Layer 3 of a small transformer language model trained on English Wikipedia (8 layers, counted from 0, width 128).
A neuron's activation on a vector x is GELU(weights . x + bias), where the dot is the dot product.

Input weights of the MLP neurons that the questions are about. A number n stands for n times 0.0058.
n171 (bias -0.086): -24 -16 43 29 24 4 -17 16 3 0 -8 32 -5 -43 -3 14 16 -26 -23 24 -22 13 76 13 7 -22 -23 -47 -26 14 9 -12 -5 -27 -28 1 25 -22 -2 -3 14 -14 -5 7 -18 17 47 5 -8 72 15 -40 11 15 -31 5 -37 -30 -33 8 0 -27 18 -7 -29 5 4 -25 46 12 18 20 -23 4 26 -18 -10 13 -14 23 65 -7 -44 -50 -19 -1 -10 -1 12 26 26 2 36 -41 -39 -14 -12 12 -1 -4 -13 5 13 2 6 -24 -27 -15 -43 33 -36 29 -12 -19 12 19 21 45 -34 22 -8 7 -1 -24 4 -6 -24 -12
n224 (bias -0.056): 38 39 33 46 -20 -1 14 2 28 40 6 -4 14 -28 -68 32 14 -9 -8 19 49 -43 26 -16 -15 -4 20 21 -15 -23 -41 32 11 -36 -33 -16 44 11 14 -8 -8 -10 -1 -2 4 -26 11 -2 -63 -30 15 18 32 -7 14 23 42 21 5 7 -48 -24 23 -37 -18 4 49 2 -30 -33 -19 25 -9 -23 44 -22 -25 -22 -33 58 16 -23 -18 -7 22 38 36 16 -18 29 11 -4 -7 4 -26 -4 -34 4 24 -11 -25 -17 -11 -25 -11 22 14 -13 17 -4 41 -11 -46 -17 -10 -21 -31 30 -20 0 28 -34 -1 -19 -6 -19 20 -7
n278 (bias -0.046): 23 -5 0 -13 -6 38 -25 -41 2 -4 37 -6 -10 14 5 -29 35 -2 -20 4 -21 -19 -35 -6 -41 11 -43 75 -3 18 -17 -4 45 19 21 -18 15 14 -4 18 10 37 38 -4 30 27 19 8 52 3 -45 -15 -12 1 -32 -18 -11 43 -14 -13 6 25 -16 35 -13 4 61 0 -64 38 34 -40 16 -13 -32 -4 -21 -13 5 -22 -18 6 3 12 22 -26 -11 8 -22 2 35 -29 20 18 10 -13 -19 5 4 -15 -22 10 -1 15 5 -10 -29 3 -27 2 -21 -44 -28 12 -39 -21 -11 24 49 4 -14 -11 59 7 -3 1 -8 7
n375 (bias -0.051): 2 9 -3 -13 -23 -34 23 -11 -30 -60 10 -8 12 -19 -38 -12 35 31 41 29 -2 18 40 -18 -49 35 28 26 35 -15 -9 42 -44 51 27 66 2 -3 -16 19 15 -21 -4 -24 9 36 -6 -7 1 17 21 -3 -22 -27 -15 14 -35 7 9 -27 2 -27 -1 19 -22 11 2 -13 2 -29 57 5 6 -11 18 4 13 -37 -17 -16 -1 23 8 16 -5 -30 6 12 8 28 -21 -31 21 19 -2 -10 -18 -38 -42 23 -4 -3 35 -33 -37 -2 6 -6 0 1 5 -18 -7 6 15 -35 -10 -23 -10 16 21 -38 -9 30 -1 -11 39 3
n398 (bias -0.052): -12 10 -3 8 10 6 -34 28 -16 17 20 -37 16 22 8 68 -26 -3 4 -46 4 15 48 -24 -18 -41 -39 -39 12 -10 16 3 24 -27 -12 9 -19 -10 -5 -25 21 21 -7 31 28 19 -43 -15 -21 29 -9 9 10 20 -6 38 15 30 -20 -9 7 -33 34 17 -37 12 -35 -15 -12 20 0 14 -27 10 40 20 9 -6 19 22 8 -39 -2 8 31 -14 -29 30 -23 -8 -11 49 37 -7 24 4 16 -17 -45 -13 2 6 -41 -24 0 -16 6 62 -26 23 -31 -18 -9 -12 -4 -8 -27 -55 0 40 25 -47 -14 33 -22 -2 14 -50
n407 (bias -0.023): 50 -27 -28 -9 53 73 28 -18 -49 -26 24 34 11 -26 28 39 2 1 -22 -1 12 45 -2 4 8 23 20 10 -68 11 5 35 -22 18 13 -53 -29 -22 6 -24 -1 23 -26 26 30 -34 27 21 -19 21 -36 44 35 5 5 -43 -23 50 5 -12 21 24 15 -13 -4 -4 1 31 13 26 -11 -11 0 -11 -41 0 -3 0 -8 3 0 -43 -26 -7 -12 -5 20 -38 -20 1 17 27 -13 21 -33 34 18 2 9 -26 -6 9 5 -43 28 2 2 21 -1 10 -2 -22 23 -23 -22 -63 -12 -15 25 -34 -27 -5 -4 -30 2 -14 -52 11
n433 (bias -0.060): -10 61 29 3 3 -13 15 -29 -20 -12 19 -6 6 -5 7 24 -30 -6 25 -41 -3 16 7 33 -24 -19 33 30 -12 -6 -18 28 -2 17 -17 47 -12 9 1 -7 -14 -14 -59 -40 2 -11 -52 27 16 4 -70 33 24 5 -9 -15 -3 10 -16 6 26 -14 6 -8 -13 33 19 -1 -25 -36 -32 -23 7 -14 22 -6 16 -7 -55 -16 -95 -2 5 -20 -24 -5 48 -10 -42 74 24 72 -14 -19 -45 -14 -31 18 -45 14 21 4 -17 29 51 26 22 -6 14 37 -3 2 -10 -12 33 -4 16 18 11 -43 26 -3 29 -15 -66 -28 3 -49
n451 (bias -0.043): 34 -27 -17 -1 -9 3 -26 -19 29 -23 20 23 -38 46 64 63 -8 -19 -5 -8 45 -20 3 9 5 -20 30 25 -28 30 -9 -10 -17 13 10 16 11 -60 6 46 -11 -19 17 35 12 52 32 1 -53 -33 -2 19 -38 -30 -23 -3 -11 6 31 23 -5 4 -4 1 -1 -14 -7 6 35 -13 5 6 -10 -29 29 -34 -36 -15 25 -13 -18 5 -3 15 4 8 6 1 39 -11 1 -20 -17 15 -12 -42 -12 -4 32 -7 18 -12 -1 0 24 -5 -12 -20 -23 -25 9 49 9 32 -55 -7 2 40 -28 36 -1 -26 -12 -30 1 -49 -19 3
n471 (bias -0.065): -26 2 -25 -22 10 34 -8 16 11 0 23 26 -2 -2 13 -11 -9 -44 -16 -7 -22 20 15 43 -23 20 13 -18 -32 -30 37 -3 -31 -38 -6 -20 -41 37 8 -16 20 8 4 32 -10 3 83 30 9 18 -24 -45 65 1 21 -41 -14 31 -25 -27 -12 14 14 15 16 5 -1 18 4 14 32 29 -27 0 32 -9 -83 7 4 -35 30 25 16 3 5 -11 39 -2 -24 2 -8 -26 -3 14 -18 26 9 12 -4 -13 -10 12 15 -10 -10 5 16 49 -34 -42 -14 -8 -36 8 15 35 -32 1 20 19 -67 -41 -7 -55 -33 -2 -21 18
n485 (bias -0.060): -1 -35 -4 -1 -31 14 -47 -8 51 -22 -21 -23 -25 22 43 -21 16 -49 44 1 -16 31 19 11 -22 -26 5 -3 33 -18 -23 -15 21 16 32 -9 -36 -16 -2 -15 3 35 -4 15 -28 55 -7 -23 -2 17 11 40 44 -7 -22 24 35 9 -38 11 26 1 7 -34 22 -46 20 31 8 -4 -7 -22 -29 -81 -1 15 -10 16 22 4 3 -47 -6 -4 -47 -8 -29 -16 -19 37 10 -24 -20 -4 -5 -4 4 -16 -3 -15 1 -15 -23 35 -8 21 3 10 13 20 12 -14 -25 -26 -27 16 6 20 48 19 -39 18 3 -40 21 10 8 26

Each question shows a token from some text and the vector x that enters the MLP there. A number n stands for n times 0.047.

"an": -40 -14 3 33 5 -33 25 23 -31 25 -4 -7 18 -17 25 10 -3 26 -4 -25 17 -28 26 -10 -17 17 -16 24 -14 -4 -24 7 14 9 -14 -22 -10 4 -18 -9 11 26 5 -9 -17 20 -8 62 -21 -7 -21 -1 -16 1 -10 -17 -4 -15 54 -8 19 7 30 25 58 17 -28 -20 13 24 8 -31 26 -12 -43 -39 -40 -16 -9 46 8 24 6 30 -15 -2 -31 -15 -10 17 -19 -39 -67 -6 46 -34 -12 2 8 -1 -14 16 8 -32 14 -5 -11 7 7 2 -8 9 0 40 -39 -14 -6 -10 2 11 -1 16 44 24 7 47 -18 -6
Which neuron fires most, and how strongly? n278, at about 1.9

"ell": -15 4 -20 35 11 -43 8 53 -13 9 -47 -26 25 22 -23 -20 2 19 -8 -18 1 -43 -2 20 -6 -9 -16 18 0 3 -40 40 21 -22 8 -26 19 10 25 -5 9 18 23 2 -28 5 -68 48 -12 -26 -21 18 67 2 -44 12 -26 -28 37 -36 32 -29 6 11 41 1 -15 7 24 -18 -7 -1 -12 0 -33 -25 14 27 -2 16 11 12 -4 30 -2 -11 -19 -6 -1 11 -36 -3 -47 -1 -1 -14 -4 23 32 11 16 52 30 -41 -2 -16 19 -21 2 -3 12 13 -34 -29 -7 12 -26 -19 30 -10 28 44 -10 4 -10 16 0 -2
Which neuron lights up most? n224

"of ": -40 1 -12 0 16 1 44 68 -47 34 1 -12 15 -12 -14 13 -15 19 13 16 -6 -16 2 6 -18 4 -5 5 14 6 -11 9 35 9 0 18 23 14 -14 3 24 22 6 18 -20 -13 -20 42 -15 -1 -27 25 36 2 -8 2 0 -53 16 -17 28 -35 23 -1 23 6 -22 15 25 -6 -17 -11 3 2 -36 -17 25 -16 28 40 -43 4 4 33 -4 -17 -72 -12 -14 23 -23 -51 -24 1 -6 5 -11 15 38 -9 -24 -15 -8 -45 -22 15 14 -22 2 8 6 19 -15 1 -1 -4 -8 -32 7 27 10 41 -12 25 3 -13 -15 -9
Which neuron lights up most? n398

"di": -53 9 -30 -8 10 9 49 20 -51 38 -9 -28 -4 42 -17 -1 22 -2 9 -12 4 -19 -13 13 -2 19 -27 -22 -3 9 -15 -1 24 -16 0 11 20 26 -10 -17 7 11 -20 12 -1 22 -8 51 -26 -10 -20 14 42 0 14 5 -18 -22 23 -68 34 6 44 13 69 6 -48 14 32 29 10 -17 16 -2 -36 -17 -46 -6 23 28 -21 37 -20 43 12 -19 -23 -11 5 12 7 -42 -48 -5 -21 -20 -12 17 32 -11 1 9 30 -9 6 -35 7 -9 -24 -27 21 12 -23 10 -20 4 -44 -10 13 -4 13 38 8 -4 -4 -8 3 -4
The two highest activations, in order: n471, n407

"se": -45 -9 -27 7 7 -46 11 48 -36 35 -4 -3 10 6 -9 -27 -29 -15 -11 -12 15 -15 31 1 3 1 -19 -30 -22 13 10 -13 -14 17 -7 4 -16 10 37 -23 2 33 26 -2 -28 7 -21 70 -31 -5 -7 15 37 8 -33 7 -13 -40 32 -15 17 -44 37 54 36 -6 -41 8 10 3 38 -27 -1 -1 -54 11 5 11 -1 49 -30 4 0 -7 9 5 -24 9 6 10 -14 -17 -47 1 26 -39 16 38 6 -12 -26 27 9 -22 35 -11 39 -30 -1 -6 -6 28 -15 19 -16 11 4 -17 -10 2 7 5 4 -1 -29 5 9 -2
The two highest activations, in order: n398, n171

"sum": -56 -5 -3 8 4 -41 25 37 -28 10 11 -9 -6 43 0 10 8 19 -15 -2 13 -10 -1 33 -9 18 -26 -27 -30 15 5 -23 9 -31 -3 9 -4 11 9 5 13 32 -11 10 -32 9 -25 61 -26 -37 -8 9 21 -8 6 1 -26 -42 12 -34 37 2 21 22 32 -21 -51 17 -11 22 -39 -1 19 -5 -57 -7 3 8 8 36 -39 27 11 -8 -11 -10 -22 -15 27 30 14 -11 -75 -20 14 -20 -18 45 49 -16 18 -23 -13 -16 -2 -22 43 -12 -11 19 0 28 -8 -27 -13 16 -4 -46 -13 4 27 31 11 33 -12 15 13 19
Which neuron lights up most? n433

"pl": -32 -23 -7 35 19 -31 32 30 -21 24 -28 -27 18 7 -11 -5 2 7 2 -39 -4 -23 30 14 -22 14 -32 -8 3 30 0 4 2 -10 6 0 12 -13 8 -10 35 11 11 15 -11 29 -26 49 -24 -30 -23 3 39 11 -7 0 -35 -39 34 -41 29 -26 30 42 47 9 -65 16 17 0 19 -7 52 -13 -42 -17 -22 39 1 -4 6 31 19 32 4 4 -38 12 -18 -12 -23 -55 -30 16 5 22 -40 10 13 -12 2 14 19 -23 2 -20 12 5 -8 -13 18 4 -27 -22 -22 17 -24 -7 1 -30 24 20 -10 18 0 25 10 15
The three highest activations, in order: n471, n375, n398

"gen": -54 23 -11 19 -8 -22 60 8 -40 -2 -10 -4 17 1 -5 -29 2 25 -11 4 -18 -41 -13 7 -24 14 -27 31 -41 38 -17 6 3 36 16 0 25 16 20 -31 27 24 -14 -8 -27 7 -33 31 -37 -38 -18 18 8 48 -1 6 -33 5 32 -37 54 -15 25 13 42 5 -27 -2 48 29 28 -29 7 -21 -39 -10 -21 14 9 43 -24 49 4 25 -16 -20 -31 6 -12 7 23 -19 -33 -7 -14 -24 13 37 16 14 -27 20 8 -16 2 -1 21 28 0 -10 8 21 -24 -31 -26 -6 -20 14 -9 4 -4 6 7 -10 -20 3 -27 -4
The three highest activations, in order: n407, n278, n433

"y": -40 -8 -18 14 11 -23 20 27 -26 21 -17 3 14 30 -14 -16 6 19 -8 -22 11 -30 47 34 4 8 -13 -14 -33 0 -41 -9 26 -48 -8 -16 -4 37 -15 3 5 61 16 -9 -58 7 -7 64 -15 -7 -36 10 31 -40 -14 -19 -4 -14 13 -24 16 12 22 29 45 23 -30 12 10 -8 -5 -11 -7 -5 -23 -23 17 0 23 41 -26 21 12 6 12 -35 -9 2 13 42 1 -37 -73 -11 -11 -12 1 32 6 -13 7 3 -1 -8 -24 -4 17 -20 -3 -22 28 43 -48 6 2 -11 -25 -38 6 3 17 11 12 14 15 1 20 23
Which neuron lights up most? n471

"re": -26 -6 -35 18 -4 -33 36 14 -53 22 -25 -32 3 11 5 -2 -13 -10 -20 -3 -6 -39 -6 -9 -8 0 -16 -3 23 13 10 -19 -1 -16 -29 -3 16 27 -27 -3 17 33 7 12 -48 26 -28 78 -29 1 -9 -25 21 -7 10 -14 -4 -56 40 -7 28 26 3 48 56 6 -41 0 10 -8 21 -10 10 3 -22 -27 -27 3 -16 25 -3 33 16 25 -6 -26 -12 6 21 35 14 -13 -34 35 16 -9 -22 8 31 -4 -42 21 15 -31 -2 -4 -4 5 14 -7 -10 31 0 41 -15 -25 7 -37 14 -9 19 43 -22 16 -34 15 -1 -6
Which neuron lights up most? n471

"Ch": -70 1 -21 18 17 3 41 24 -52 40 -15 -19 42 -11 4 -9 -25 3 -7 -19 13 -16 26 -9 -12 -13 -24 -27 -4 26 -17 11 21 10 -31 21 32 41 -19 -10 22 26 -4 13 -10 -18 -23 36 -19 -29 -25 -3 5 17 -24 11 -23 -26 17 -3 30 -22 36 6 47 20 -18 24 8 22 -12 -17 11 -27 -41 -18 -7 9 21 29 -7 -3 -9 15 0 1 -24 21 -18 5 -11 -43 -42 -3 16 7 -33 22 17 22 -28 3 52 -40 12 -36 17 -36 20 -4 22 35 -27 -20 1 45 -2 -8 6 -16 13 19 -15 2 23 23 -14 3
The two highest activations, in order: n171, n224